Layer 10 of a small transformer language model trained on English Wikipedia (13 layers, counted from 0, width 96).
A neuron's activation on a vector x is GELU(weights . x + bias), where the dot is the dot product.
The model reads these tokens: " time" " and" " place" " King" " Edward" " I" " of" " England" " also" " con" "ven" "ed" " a" " Parliament" " of" " those" "\n" "S" "cott" "ish" " noble" "s" " " "sum" "mon" "ed"

The vector x that enters this layer's MLP at each token. A number n stands for (n - 500) times 0.013.
0 " time": 587 537 622 352 497 420 509 518 502 480 464 412 587 489 487 531 529 658 467 509 591 564 564 537 533 694 579 606 581 482 533 508 386 460 520 720 421 306 454 597 649 362 444 555 84 697 480 495 412 227 475 379 650 744 553 402 408 480 531 462 526 526 534 504 360 410 469 620 387 495 291 511 469 473 419 523 436 516 580 648 603 630 564 473 569 362 633 498 469 369 448 602 503 534 437 619
1 " and": 642 547 511 362 488 459 597 533 422 476 546 475 633 415 448 558 538 674 451 469 552 548 641 595 596 693 573 633 522 518 443 541 376 488 503 676 493 456 424 531 466 310 350 501 68 665 563 558 364 330 478 285 578 633 569 412 441 480 592 390 545 518 556 526 402 377 417 700 397 461 326 530 369 541 566 495 476 485 521 710 578 625 405 488 562 450 618 543 483 439 393 622 477 501 505 584
2 " place": 511 497 594 421 399 443 469 466 440 441 487 523 619 553 589 526 579 592 261 386 599 568 628 691 537 767 557 505 636 519 617 546 483 403 537 651 494 416 482 620 737 398 331 565 95 729 424 497 416 206 459 367 503 437 497 490 537 537 526 397 524 471 584 482 445 350 537 591 392 521 383 556 506 384 444 627 436 534 429 519 601 692 483 529 486 462 488 562 540 386 408 484 508 496 598 575
3 " King": 547 540 537 443 383 430 567 382 526 493 525 443 491 476 530 576 547 615 519 488 472 605 574 621 563 667 550 562 566 568 499 449 458 597 572 699 277 248 537 590 591 337 340 486 215 869 550 524 409 234 438 379 534 246 555 681 568 318 563 505 416 632 564 565 456 339 380 553 531 537 212 467 543 471 458 626 326 505 624 646 621 626 464 386 524 411 494 614 591 480 521 583 456 563 449 518
4 " Edward": 414 514 464 404 516 641 537 307 433 552 519 477 523 562 416 488 571 686 405 607 406 324 678 598 560 635 556 508 549 508 627 487 480 605 474 737 294 357 514 519 532 409 361 393 242 727 531 462 272 248 359 535 500 446 575 609 490 358 569 449 370 724 492 464 537 463 409 603 626 643 307 558 499 531 523 618 255 348 480 691 508 621 514 330 700 473 597 653 523 290 500 521 661 569 575 550
5 " I": 649 447 555 453 359 552 606 394 563 459 621 505 437 552 494 563 555 552 553 584 504 400 556 627 605 548 529 409 640 234 572 557 356 727 433 761 441 383 574 662 582 237 342 302 310 663 560 485 317 283 374 349 436 523 468 477 586 346 585 560 330 518 478 638 473 516 525 641 444 613 192 540 522 627 368 548 463 463 485 724 634 628 458 306 624 360 404 574 398 460 519 502 711 629 628 412
6 " of": 530 521 451 428 380 541 560 435 374 319 621 530 541 543 456 531 516 675 362 556 531 549 590 679 540 562 740 565 475 450 522 561 346 568 465 634 546 527 395 610 522 242 353 305 147 700 523 562 275 181 586 481 590 399 558 425 386 448 552 376 465 586 527 457 477 427 452 687 466 521 343 589 499 607 495 482 496 528 557 617 564 624 497 377 650 540 645 638 448 481 304 546 542 601 587 562
7 " England": 543 574 570 668 468 544 593 419 341 478 539 478 563 529 468 610 514 602 307 565 432 524 685 603 560 518 621 455 602 306 543 699 395 534 536 693 344 384 444 614 518 396 395 357 216 667 550 376 298 218 346 420 610 415 481 591 482 441 598 444 404 751 587 504 386 424 485 520 585 580 379 609 243 568 388 446 418 502 469 617 623 794 557 313 493 459 494 581 535 512 396 506 675 577 594 485
8 " also": 535 483 460 413 436 472 489 299 491 465 670 402 606 534 468 637 550 626 429 483 421 411 597 533 572 569 622 562 706 494 453 493 512 565 449 740 522 502 450 651 476 472 397 478 103 610 555 491 355 295 435 345 549 573 506 478 468 495 707 537 414 507 497 550 295 363 499 703 419 533 340 632 299 548 556 558 419 482 546 645 604 628 530 323 606 443 534 674 395 472 354 561 570 614 473 614
9 " con": 577 474 651 392 489 484 558 481 487 484 630 377 445 525 412 625 536 522 530 403 470 485 561 710 645 600 677 476 469 579 562 430 419 522 443 771 548 422 486 626 668 451 334 389 240 687 376 535 376 267 609 309 550 519 536 527 421 568 511 343 427 691 469 520 379 367 486 786 331 353 508 526 462 478 646 489 381 422 326 635 685 794 465 509 524 382 588 512 394 407 303 538 532 591 528 562
10 "ven": 500 558 429 388 407 481 411 596 669 472 661 407 560 605 467 702 671 471 391 377 591 328 475 564 663 510 461 519 488 561 589 390 347 414 484 757 541 470 542 660 600 399 439 482 320 703 536 566 254 436 494 407 460 502 616 328 404 697 444 279 483 680 531 443 387 394 646 558 298 500 385 638 397 495 668 647 375 554 529 503 768 707 566 387 408 269 560 507 384 430 285 560 645 501 661 513
11 "ed": 638 598 515 415 505 418 604 487 595 445 510 386 643 489 401 711 520 559 418 497 501 459 588 554 598 579 627 567 488 451 523 501 506 520 559 724 508 342 533 572 552 360 356 525 84 591 503 491 301 398 501 384 587 495 510 406 440 607 580 389 522 617 591 489 307 443 501 641 263 495 401 641 362 523 573 596 365 516 522 506 670 620 515 508 385 373 617 520 529 465 305 657 558 484 618 476
12 " a": 647 600 574 345 569 500 591 516 605 416 452 429 521 500 475 655 447 525 438 515 441 491 565 609 659 758 575 585 532 396 484 498 418 484 524 672 537 432 430 710 451 363 332 551 51 640 521 521 432 416 537 342 571 547 506 446 431 598 591 397 550 497 544 523 501 349 474 683 334 433 428 590 263 469 476 492 461 427 532 622 657 606 500 457 485 413 565 571 594 481 372 603 485 486 499 498
13 " Parliament": 595 562 636 449 450 317 639 319 463 564 491 460 623 526 540 479 512 421 410 537 366 545 530 506 744 503 481 657 722 468 527 615 529 342 670 599 356 280 454 591 535 414 352 582 215 679 459 398 352 299 512 433 668 326 523 580 467 406 679 415 416 773 745 550 511 373 474 611 447 344 395 438 521 477 394 629 432 447 517 536 637 693 508 457 474 389 588 689 676 472 343 535 454 477 483 472
14 " of": 638 507 440 340 547 513 630 407 452 344 531 459 662 513 435 409 444 648 507 560 528 544 595 609 541 612 699 643 531 483 589 566 434 560 594 568 480 363 389 617 427 349 372 462 97 670 502 518 274 347 619 398 568 375 530 525 450 582 472 436 515 698 574 462 526 433 464 696 431 392 273 671 467 434 526 506 425 375 485 601 508 601 522 430 627 490 655 678 511 452 324 507 497 498 555 554
15 " those": 655 516 624 461 509 485 632 352 515 409 578 483 627 540 508 556 507 599 500 470 497 398 658 562 596 625 557 532 628 411 491 508 454 508 559 691 466 499 550 668 433 386 372 546 111 497 439 498 310 340 470 280 590 257 443 396 455 496 521 337 570 691 633 529 608 515 499 564 574 345 340 788 443 565 541 567 399 391 453 457 499 669 508 372 592 352 582 665 490 470 444 415 571 581 510 442
16 "\n": 666 516 505 355 475 473 671 508 401 445 498 487 675 364 412 548 513 669 455 510 529 520 577 586 629 741 568 667 583 510 451 613 332 545 471 664 509 431 446 505 462 305 322 533 161 689 529 520 326 327 485 256 585 634 557 456 457 463 600 365 540 553 581 504 410 363 424 704 416 458 301 527 322 603 610 505 515 453 541 660 551 659 373 532 527 447 595 489 492 405 373 637 492 461 505 572
17 "S": 628 442 492 331 240 486 506 477 598 240 552 591 398 547 504 559 441 577 554 625 497 429 733 544 540 633 541 596 692 497 499 652 439 547 576 695 429 531 483 623 561 347 326 280 204 608 647 627 388 425 605 263 643 450 473 382 438 339 436 344 532 656 575 464 453 245 519 647 507 493 342 439 363 506 547 653 531 439 593 633 604 641 514 529 460 486 526 582 479 481 346 597 588 360 595 497
18 "cott": 391 505 507 428 398 589 602 429 468 505 444 503 606 535 445 455 605 623 283 558 419 390 644 466 744 578 582 500 558 605 636 643 509 515 443 568 282 353 382 809 621 557 399 321 283 779 691 512 295 530 397 370 728 437 414 483 428 340 538 315 415 764 694 421 342 623 587 461 521 471 406 441 386 510 486 615 392 359 494 557 492 703 551 485 396 566 656 486 608 394 437 540 583 319 594 458
19 "ish": 425 553 478 296 514 577 540 433 465 361 413 540 806 545 462 540 462 509 484 588 527 455 633 640 474 771 602 447 626 402 545 674 551 565 521 608 313 454 354 555 503 550 413 455 140 700 546 623 359 344 428 293 481 497 374 520 507 562 528 397 523 588 606 585 553 383 548 503 572 613 283 591 363 468 540 474 433 404 382 704 555 643 455 463 393 349 556 613 605 422 446 525 547 485 621 426
20 " noble": 508 490 613 350 411 659 533 446 344 595 500 474 516 601 490 479 417 533 522 278 419 517 548 634 559 630 499 496 656 526 419 570 534 681 635 604 444 419 360 444 491 334 239 520 247 818 450 621 400 264 386 446 548 338 494 697 523 628 698 412 355 676 710 729 562 568 420 414 437 430 328 551 471 463 472 535 363 524 430 465 571 598 521 551 452 291 528 623 618 476 356 511 632 683 395 515
21 "s": 472 505 538 290 474 507 419 449 612 501 568 470 614 566 523 680 456 588 434 484 482 509 627 574 446 566 717 531 762 427 481 740 451 636 622 656 398 422 393 432 452 283 350 421 157 710 432 603 308 334 417 419 484 408 500 591 521 495 692 444 482 670 539 559 413 412 494 607 481 471 315 499 500 517 548 553 482 447 409 533 572 615 494 563 403 229 484 701 561 521 363 501 587 682 484 411
22 " ": 544 632 581 335 442 541 512 517 501 384 659 380 434 452 390 622 432 601 440 567 624 477 630 886 717 636 645 612 676 529 391 550 442 607 454 633 581 463 485 541 501 282 351 387 273 681 467 594 435 302 516 340 493 457 482 620 392 435 645 426 436 580 544 469 406 405 565 666 373 357 241 538 394 421 627 546 407 494 510 604 598 606 514 489 375 337 494 661 475 401 293 488 659 543 493 520
23 "sum": 622 501 514 436 198 420 392 510 621 353 523 312 429 668 423 607 504 723 483 417 559 363 560 650 665 509 618 455 632 680 374 597 597 485 592 660 469 524 588 534 486 411 398 399 265 778 429 509 408 388 643 467 680 460 489 763 432 548 686 322 541 680 456 336 357 352 557 561 423 354 522 418 490 465 510 684 478 495 466 537 510 501 491 594 499 373 621 474 235 406 319 459 649 496 428 659
24 "mon": 496 443 496 355 423 484 479 614 642 527 472 432 665 464 443 622 571 577 447 455 600 326 381 502 651 588 702 497 453 511 562 434 576 522 395 633 432 458 629 603 689 490 475 547 245 719 549 573 257 466 610 351 637 528 418 334 434 497 575 336 401 602 556 223 446 578 657 431 421 292 397 554 350 356 634 674 366 387 353 640 731 622 593 506 651 260 586 381 510 634 461 482 608 634 567 378
25 "ed": 570 582 419 362 532 437 552 526 618 445 467 439 687 495 379 597 476 530 499 545 542 405 586 660 538 580 655 502 543 465 589 576 539 485 532 619 491 355 544 444 582 346 337 594 36 586 454 555 373 466 506 372 534 406 513 434 458 587 559 391 513 609 674 536 443 498 467 669 325 478 422 528 359 476 528 614 412 539 438 527 635 617 506 549 457 317 639 405 540 492 334 658 534 601 621 441

Each question shows the input weights of one neuron of the MLP. A number n stands for (n - 500) times 0.0014.

n307 (bias -0.080): 394 568 464 435 451 567 448 526 578 469 536 516 336 419 464 339 438 413 563 607 277 676 495 656 480 568 573 451 354 285 427 561 338 571 544 439 555 365 591 500 459 510 595 461 525 424 549 493 468 519 517 558 548 511 489 627 540 503 463 372 617 610 558 469 558 370 376 562 319 473 534 520 613 545 491 520 464 542 667 260 734 618 558 442 402 566 518 435 403 619 539 627 285 465 395 512
It fires most on token 12 " a"

n2 (bias -0.102): 380 458 608 479 421 402 468 582 623 701 553 520 481 542 559 305 496 488 342 575 482 474 658 486 580 428 511 364 322 481 667 347 445 633 502 547 494 433 363 584 695 343 498 546 543 588 546 365 586 538 542 428 490 363 730 619 560 653 463 589 263 446 346 529 386 670 570 388 583 395 327 562 502 390 437 600 422 600 373 477 480 659 461 537 414 548 627 475 540 498 593 410 430 495 472 382
On which token does it fire most, and how strongly? 18 "cott", at about 3.3

n378 (bias 0.038): 496 555 424 461 550 469 256 615 313 476 314 452 513 463 587 417 511 436 626 526 461 472 519 753 708 436 570 482 501 406 521 486 563 593 476 558 482 632 501 513 500 536 566 408 637 365 488 601 280 569 433 474 473 654 642 470 516 595 607 570 430 501 574 499 460 506 420 516 610 462 492 381 547 446 471 450 427 727 492 672 507 607 374 427 667 666 602 412 360 564 548 314 390 278 601 619
On which token does it fire most, and how strongly? 6 " of", at about 0.18

n270 (bias -0.106): 537 468 507 658 615 345 488 437 498 364 472 424 366 441 492 463 480 440 605 591 537 513 553 499 577 709 448 553 369 521 523 447 549 409 486 573 414 599 609 619 431 441 482 627 406 370 560 591 374 525 443 488 426 516 472 457 519 448 398 600 535 452 618 410 444 313 554 589 555 543 571 587 604 532 598 525 477 482 459 421 328 439 496 560 485 301 486 485 490 513 587 518 374 596 605 702
It fires most on token 15 " those"

n290 (bias -0.242): 566 402 542 627 496 579 586 570 472 511 428 493 430 400 437 406 417 419 579 370 537 604 626 362 432 450 568 562 411 709 528 463 424 519 562 478 630 483 374 509 420 546 443 597 597 581 366 634 525 419 519 569 638 642 502 359 505 336 655 469 463 435 409 461 423 547 622 463 518 390 695 549 428 522 506 427 577 377 550 470 785 449 719 576 643 321 423 589 644 418 479 326 437 468 365 619
On which three tokens does it fire most, strongest first? 24 "mon", 0 " time", 9 " con"

n352 (bias -0.150): 522 500 377 573 508 599 585 634 432 384 556 358 271 354 694 488 445 612 581 625 321 651 550 344 417 542 451 432 466 512 529 565 437 503 486 529 431 426 589 280 366 617 528 765 578 669 500 663 566 508 487 414 545 674 498 471 665 506 556 472 529 404 456 302 390 328 560 630 532 558 583 387 374 619 467 536 409 684 301 437 367 377 619 441 619 442 598 587 475 371 425 489 626 394 609 471
On which three tokens does it fire most, strongest first? 23 "sum", 16 "\n", 1 " and"

n344 (bias 0.142): 504 589 544 274 400 448 507 379 651 393 495 563 454 531 427 545 438 424 458 447 391 672 547 686 514 504 543 407 470 582 368 487 537 522 599 485 362 524 483 569 428 479 521 340 568 507 470 461 374 514 593 653 386 402 523 438 629 499 527 612 448 639 379 733 532 471 404 525 520 383 519 601 418 581 573 522 417 467 517 384 725 390 420 597 488 400 489 447 438 528 661 469 554 642 573 450
It fires most on token 21 "s"

n70 (bias -0.205): 438 584 391 562 454 428 541 333 394 428 574 416 708 458 496 435 521 525 375 592 473 630 564 333 416 583 494 484 399 486 440 411 415 464 584 576 691 560 538 496 469 536 438 464 560 266 462 601 619 500 429 544 478 342 568 447 385 373 464 374 684 603 412 343 579 306 420 654 295 326 585 320 522 489 532 616 577 457 672 435 533 585 554 568 591 492 416 687 564 453 576 631 587 513 588 513
It fires most on token 17 "S"

n321 (bias -0.114): 464 617 404 579 486 461 586 488 428 498 222 557 438 544 306 422 404 313 496 424 437 385 554 447 544 419 542 499 444 616 568 592 488 373 521 450 547 639 443 544 438 607 632 576 322 528 465 460 510 511 533 417 589 365 501 534 546 748 521 597 475 360 393 549 663 557 426 639 518 465 241 516 571 458 561 462 535 447 626 478 657 575 409 493 701 625 532 442 487 540 568 508 365 564 527 422
On which token does it fire most, and how strongly? 14 " of", at about 2

n374 (bias -0.121): 433 683 414 589 516 551 507 570 511 450 425 432 426 379 349 461 435 641 598 536 518 309 557 480 476 396 303 637 532 566 475 478 507 495 354 552 540 656 641 533 564 610 466 570 603 618 547 504 349 513 453 613 490 480 505 435 460 414 457 405 484 451 574 553 579 320 397 527 569 349 553 462 459 342 397 577 476 397 374 470 441 419 591 621 554 612 506 615 495 456 615 347 506 427 594 729
On which two tokens does it fire most, strongest first? 4 " Edward", 23 "sum"

n337 (bias 0.093): 524 360 540 615 486 508 485 491 509 421 473 543 600 407 616 647 509 468 631 510 536 528 488 658 417 606 553 577 438 419 575 619 478 511 471 540 196 547 360 333 612 459 379 404 384 529 511 379 408 469 432 649 605 599 580 364 661 562 628 538 480 498 588 557 621 663 435 584 634 478 519 389 680 413 582 494 653 623 391 505 548 484 451 535 331 526 420 368 555 676 500 434 442 557 488 470
On which two tokens does it fire most, strongest first? 21 "s", 19 "ish"

n75 (bias -0.024): 581 483 635 489 538 446 593 454 470 425 510 448 518 569 484 374 552 453 621 530 529 558 430 557 463 668 582 503 383 524 501 363 580 494 492 503 348 441 432 476 421 557 478 393 416 502 513 550 570 431 466 564 392 414 491 548 181 542 457 531 472 372 667 622 571 425 598 489 425 473 611 459 463 423 646 525 520 445 551 461 490 399 626 431 556 702 452 493 569 446 507 501 537 450 428 587
It fires most on token 14 " of"

n354 (bias -0.182): 582 465 621 470 527 427 407 426 586 444 658 412 340 460 355 587 349 508 578 531 452 609 460 519 441 609 590 555 676 387 626 303 393 471 415 333 619 570 599 637 390 571 397 211 484 633 359 591 584 684 568 559 392 395 726 460 465 593 509 563 415 396 539 450 273 376 426 549 526 602 536 490 660 586 584 425 554 635 441 508 420 530 278 485 458 709 670 280 381 317 645 490 440 649 455 498
On which two tokens does it fire most, strongest first? 9 " con", 6 " of"

n196 (bias -0.194): 509 481 239 683 312 623 569 547 624 471 496 547 627 277 442 375 619 488 563 507 567 472 589 566 372 497 486 316 377 614 460 677 468 404 681 387 616 414 380 527 483 614 526 324 410 582 589 430 446 362 480 507 593 496 584 365 356 726 569 530 460 368 333 635 565 544 453 437 264 565 578 680 520 538 633 505 503 577 424 540 596 607 438 390 506 594 518 576 395 519 602 354 324 424 364 425
It fires most on token 6 " of"

n114 (bias -0.082): 597 395 421 430 419 521 511 500 406 565 439 506 370 455 489 691 466 602 340 485 440 491 628 453 414 429 593 422 578 538 377 428 624 554 393 551 539 573 650 357 727 634 561 344 519 324 634 560 623 586 363 440 556 498 541 485 363 540 345 504 569 505 598 472 405 547 395 508 420 645 303 517 380 694 374 524 384 503 565 480 303 550 491 478 483 511 430 541 429 479 442 592 510 602 441 424
On which two tokens does it fire most, strongest first? 8 " also", 17 "S"

n234 (bias 0.006): 676 340 573 534 322 522 460 455 427 522 324 569 409 464 556 636 495 402 437 718 531 512 289 441 541 561 499 365 378 443 495 425 610 517 583 448 377 523 581 528 421 526 404 643 390 552 497 642 465 505 465 530 517 596 529 503 585 591 412 579 575 505 404 395 482 613 521 484 506 427 519 564 302 326 452 550 494 434 380 649 616 573 381 608 596 614 330 556 509 493 545 579 393 557 655 516
On which token does it fire most, and how strongly? 24 "mon", at about 3.9

n4 (bias -0.150): 643 379 442 561 636 479 363 530 550 471 593 577 346 470 551 487 494 667 547 575 466 512 586 400 395 494 594 561 546 708 516 586 598 481 547 545 479 384 476 384 555 579 556 425 416 516 354 381 494 464 426 713 441 407 534 494 460 464 503 454 616 588 367 489 522 481 416 644 406 605 648 537 440 569 380 572 592 399 492 603 397 585 539 370 518 511 471 472 645 483 547 502 559 369 388 335
On which token does it fire most, and how strongly? 4 " Edward", at about 2.3

n41 (bias -0.105): 316 581 542 487 506 480 551 591 514 514 651 470 433 379 580 506 648 526 460 374 627 470 554 459 367 647 407 546 511 310 501 518 484 514 607 485 426 684 401 227 672 444 648 477 621 456 473 591 249 545 445 544 486 433 478 342 571 537 528 441 419 612 519 577 397 605 562 568 608 347 524 522 361 557 451 701 526 502 467 549 535 409 365 476 642 497 359 529 575 520 550 471 344 374 522 495
It fires most on token 24 "mon"

n165 (bias -0.203): 417 416 439 495 563 521 363 612 631 446 499 453 597 451 499 697 569 391 611 546 395 460 400 621 490 455 702 482 332 619 475 319 620 574 559 529 564 476 484 373 432 360 356 401 581 590 610 459 681 511 600 470 438 433 474 415 480 535 633 531 493 567 468 497 496 598 400 672 515 459 371 635 509 680 463 564 511 607 537 395 394 504 256 409 603 568 626 448 532 621 287 287 378 425 447 405
It fires most on token 6 " of"

n322 (bias -0.037): 441 581 773 563 387 489 452 507 539 457 416 379 593 391 404 501 454 593 435 427 410 395 432 361 706 636 489 565 483 367 464 447 425 565 429 559 482 603 605 472 494 419 494 667 583 482 387 463 503 441 497 478 641 610 558 572 608 400 492 563 545 450 547 434 373 688 520 238 527 572 547 342 550 564 567 548 540 494 356 557 529 577 509 462 425 393 472 655 416 534 515 534 532 583 425 396
On which token does it fire most, and how strongly? 24 "mon", at about 3.1

n152 (bias -0.183): 747 494 670 686 542 271 681 485 556 694 392 284 751 442 490 527 633 493 328 528 539 532 564 344 555 562 472 422 531 295 342 307 253 444 575 343 380 473 561 405 593 490 583 510 584 303 476 557 526 309 527 642 578 426 472 514 506 665 530 501 551 444 478 611 380 475 445 539 560 582 458 414 391 510 633 701 434 376 461 552 289 462 574 501 583 344 534 526 506 439 502 411 513 441 601 465
On which three tokens does it fire most, strongest first? 13 " Parliament", 15 " those", 11 "ed"

n301 (bias 0.007): 441 538 586 583 577 476 444 561 556 480 592 344 548 493 719 204 473 445 391 369 475 471 576 680 466 436 507 278 750 439 541 549 630 599 410 504 511 503 468 418 536 566 386 469 439 370 538 457 513 494 356 640 499 580 490 485 430 573 557 271 446 485 598 637 406 609 590 449 390 667 536 521 559 469 474 471 589 667 540 492 467 411 497 532 665 534 520 498 553 449 441 394 346 555 351 523
On which token does it fire most, and how strongly? 20 " noble", at about 2.3

n55 (bias 0.054): 533 404 508 356 438 260 612 424 553 610 460 517 342 570 447 515 561 606 500 530 384 591 456 593 446 515 538 477 547 526 365 429 503 626 440 559 354 542 535 486 549 475 527 583 577 319 556 600 510 646 454 424 555 533 543 461 630 531 597 500 319 610 661 447 384 443 395 465 413 384 510 507 523 551 407 612 507 596 582 479 765 260 447 514 581 575 458 465 601 466 536 510 393 621 488 555
On which two tokens does it fire most, strongest first? 3 " King", 13 " Parliament"

n176 (bias -0.039): 516 556 469 453 460 452 546 372 384 507 346 545 337 412 551 475 471 439 501 618 570 370 592 561 522 559 474 559 542 504 391 443 650 454 518 531 460 600 553 466 418 582 510 412 574 495 513 557 488 407 404 691 525 708 472 469 346 464 617 530 473 454 640 411 440 580 460 438 498 727 453 494 522 514 468 408 528 490 625 546 632 420 387 619 563 606 441 530 725 485 605 595 287 610 447 414
On which token does it fire most, and how strongly? 4 " Edward", at about 0.41

n367 (bias -0.200): 580 476 561 299 442 589 517 369 528 454 651 555 573 562 476 403 558 355 511 327 554 569 565 289 437 426 600 540 575 561 458 487 466 512 476 579 602 550 507 467 481 467 414 649 554 602 314 456 589 503 515 423 581 562 654 475 622 552 461 415 443 508 522 412 592 408 507 185 532 417 498 545 489 543 419 606 548 433 560 316 494 474 528 365 395 513 493 536 595 509 520 401 570 608 437 349
On which two tokens does it fire most, strongest first? 20 " noble", 15 " those"

n279 (bias -0.259): 548 610 715 445 659 705 494 482 472 520 306 600 481 410 635 542 573 491 532 490 653 583 427 413 523 367 652 581 515 544 282 546 459 423 307 651 585 227 456 414 597 616 554 512 646 534 487 438 491 533 500 458 418 614 456 432 542 514 574 491 585 320 607 409 423 210 477 758 540 477 437 574 449 440 635 588 542 443 574 257 319 423 571 249 554 698 569 531 332 374 583 467 442 417 612 393
On which token does it fire most, and how strongly? 16 "\n", at about 0.7

n296 (bias -0.214): 307 457 554 507 533 471 732 548 608 446 538 560 508 490 591 416 576 496 569 412 320 475 479 333 471 400 753 616 459 389 384 503 454 579 502 523 525 603 630 566 523 389 585 498 676 340 358 564 623 393 636 365 424 469 473 357 436 529 719 497 407 477 546 573 653 488 393 514 501 324 415 488 524 561 683 664 442 462 534 420 603 481 535 497 484 476 512 493 395 352 429 537 310 650 402 326
On which three tokens does it fire most, strongest first? 15 " those", 24 "mon", 9 " con"

n369 (bias -0.146): 463 497 598 463 429 555 439 295 504 400 328 589 502 527 354 654 546 598 610 511 589 480 597 385 425 471 632 502 431 450 563 476 552 545 417 442 473 576 517 587 530 471 488 542 619 496 358 411 535 494 525 694 464 557 469 483 559 412 663 526 499 652 658 519 490 360 376 450 600 570 599 618 432 647 489 317 443 565 400 440 539 493 465 553 547 484 505 488 537 387 551 259 413 539 421 423
On which token does it fire most, and how strongly? 4 " Edward", at about 0.81

n233 (bias -0.130): 381 494 592 607 755 370 664 540 443 540 432 616 558 414 468 285 535 238 420 524 492 302 455 388 465 510 518 538 257 544 631 445 185 524 611 482 536 720 398 442 599 499 439 597 502 687 583 699 555 411 635 472 588 520 455 539 337 607 501 483 744 480 446 526 622 554 623 380 419 426 587 547 294 459 422 565 613 330 493 339 434 469 542 407 407 671 435 453 494 417 413 501 492 571 476 307
It fires most on token 12 " a"

n76 (bias -0.000): 509 511 526 648 553 425 379 551 426 411 309 542 529 513 517 581 440 510 353 588 470 475 591 342 382 612 457 587 496 566 476 624 505 321 403 450 393 459 369 438 408 397 229 509 541 314 504 547 510 510 489 476 546 482 449 560 561 409 475 604 552 641 497 666 591 486 498 567 558 425 450 544 549 629 347 402 578 394 563 483 410 520 640 709 506 535 489 683 646 515 503 337 457 537 484 460
On which token does it fire most, and how strongly? 13 " Parliament", at about 2.4

n358 (bias -0.180): 556 434 519 536 679 420 491 537 581 487 334 474 626 429 637 437 497 465 470 540 514 509 535 450 328 462 444 492 536 640 530 540 569 510 510 449 625 468 500 473 540 565 547 386 497 268 464 459 651 457 344 493 531 455 672 478 348 670 575 325 575 546 510 492 420 556 388 484 443 458 345 363 379 593 661 488 450 511 566 496 388 580 473 577 535 565 443 588 607 325 404 429 563 640 587 444
On which two tokens does it fire most, strongest first? 25 "ed", 11 "ed"

n342 (bias -0.028): 663 469 529 454 549 497 342 473 569 381 488 630 421 424 562 525 486 572 497 639 490 463 626 542 317 588 493 519 402 506 513 351 533 482 473 503 635 477 359 588 351 636 559 471 236 484 589 569 624 507 453 525 373 560 333 348 521 504 531 815 438 600 388 516 291 571 548 452 296 497 540 780 587 535 542 337 684 443 441 512 492 387 509 458 589 423 482 376 479 633 612 418 480 485 492 545
On which token does it fire most, and how strongly? 8 " also", at about 2.1

n345 (bias -0.222): 489 537 468 416 532 505 238 468 367 500 555 529 755 330 454 519 282 512 385 396 440 643 583 424 471 640 409 548 289 487 281 413 353 660 461 467 525 564 557 534 607 561 524 511 632 414 406 601 493 720 430 432 540 580 288 503 605 512 375 501 351 646 391 614 652 485 529 620 477 625 543 480 425 526 589 421 425 366 522 566 506 666 509 544 412 442 458 603 397 303 520 320 354 486 699 477
On which two tokens does it fire most, strongest first? 19 "ish", 9 " con"

n231 (bias -0.194): 642 553 560 449 536 524 617 492 787 501 644 532 577 261 498 441 584 256 516 401 450 400 250 688 483 562 478 626 581 483 569 252 736 491 532 608 644 567 454 555 439 610 366 340 720 674 373 361 567 567 660 522 407 546 478 657 537 217 691 243 487 348 481 398 462 501 400 543 438 655 580 421 273 607 341 510 551 508 557 462 390 506 593 448 415 359 525 484 458 478 445 493 492 330 446 617
On which three tokens does it fire most, strongest first? 23 "sum", 22 " ", 12 " a"

n242 (bias -0.016): 398 476 548 356 450 684 370 440 438 649 523 515 580 523 417 442 620 419 677 322 430 496 694 623 292 519 590 517 402 513 565 708 690 704 482 540 694 379 435 617 476 426 541 507 557 596 615 469 478 596 607 603 523 705 552 429 396 320 414 565 513 578 497 306 607 528 441 455 520 514 544 398 404 450 450 397 540 650 529 461 584 440 382 574 497 555 360 561 456 493 537 626 607 418 456 339
On which token does it fire most, and how strongly? 18 "cott", at about 0.72

n188 (bias -0.044): 484 555 568 423 421 494 419 361 410 596 444 461 462 530 566 439 515 512 574 665 350 324 347 343 441 525 404 357 473 474 431 591 531 591 496 560 578 483 593 550 514 428 563 512 493 480 486 420 457 483 490 672 483 350 702 498 476 585 658 582 562 523 619 706 505 516 524 550 506 436 377 641 555 619 530 592 464 502 511 490 347 358 419 487 582 512 553 517 434 367 367 463 414 457 603 468
On which token does it fire most, and how strongly? 4 " Edward", at about 2.5

n331 (bias -0.089): 441 473 470 614 402 465 475 627 551 452 448 588 342 456 475 537 520 502 420 625 552 463 443 531 475 527 570 393 374 559 684 358 367 543 449 400 598 456 466 558 474 482 579 450 443 499 360 719 575 691 424 390 543 567 499 635 475 605 557 462 547 650 412 597 513 526 549 465 635 442 565 552 529 522 352 458 362 330 393 670 581 434 473 342 420 602 505 531 499 612 390 393 417 372 525 413
On which two tokens does it fire most, strongest first? 18 "cott", 9 " con"

n379 (bias -0.032): 552 663 508 598 437 588 522 460 372 543 485 515 550 307 485 482 502 472 485 330 413 612 630 422 566 537 390 507 314 424 465 616 606 581 574 391 388 557 354 417 552 285 536 557 518 551 577 494 350 558 369 502 478 576 481 569 480 398 485 330 559 397 547 428 430 593 357 651 554 486 505 576 665 601 535 465 473 498 435 585 485 217 462 379 524 560 579 471 474 616 541 360 474 331 520 409
On which three tokens does it fire most, strongest first? 1 " and", 16 "\n", 18 "cott"

n298 (bias -0.365): 580 407 581 466 517 395 463 667 444 522 585 412 746 401 562 398 477 535 538 586 397 561 591 575 322 610 614 591 547 430 584 339 614 545 571 379 776 690 526 335 629 589 520 398 579 487 410 532 414 468 437 492 454 687 617 640 377 680 474 271 519 449 660 571 561 605 373 371 252 398 386 402 493 603 518 498 545 554 495 553 599 516 528 553 536 520 549 440 274 629 474 613 394 395 542 213
On which two tokens does it fire most, strongest first? 25 "ed", 16 "\n"

n162 (bias -0.133): 449 522 521 607 529 495 495 559 619 462 390 458 563 540 591 505 445 417 489 857 552 324 530 489 686 453 573 449 656 518 589 492 398 367 537 417 538 500 395 468 453 591 450 501 474 641 420 619 543 434 647 571 460 395 616 502 527 432 474 667 427 348 426 469 698 503 378 462 393 443 658 619 397 497 429 596 453 606 432 492 409 640 626 317 536 464 553 475 306 504 407 369 386 448 508 480
It fires most on token 13 " Parliament"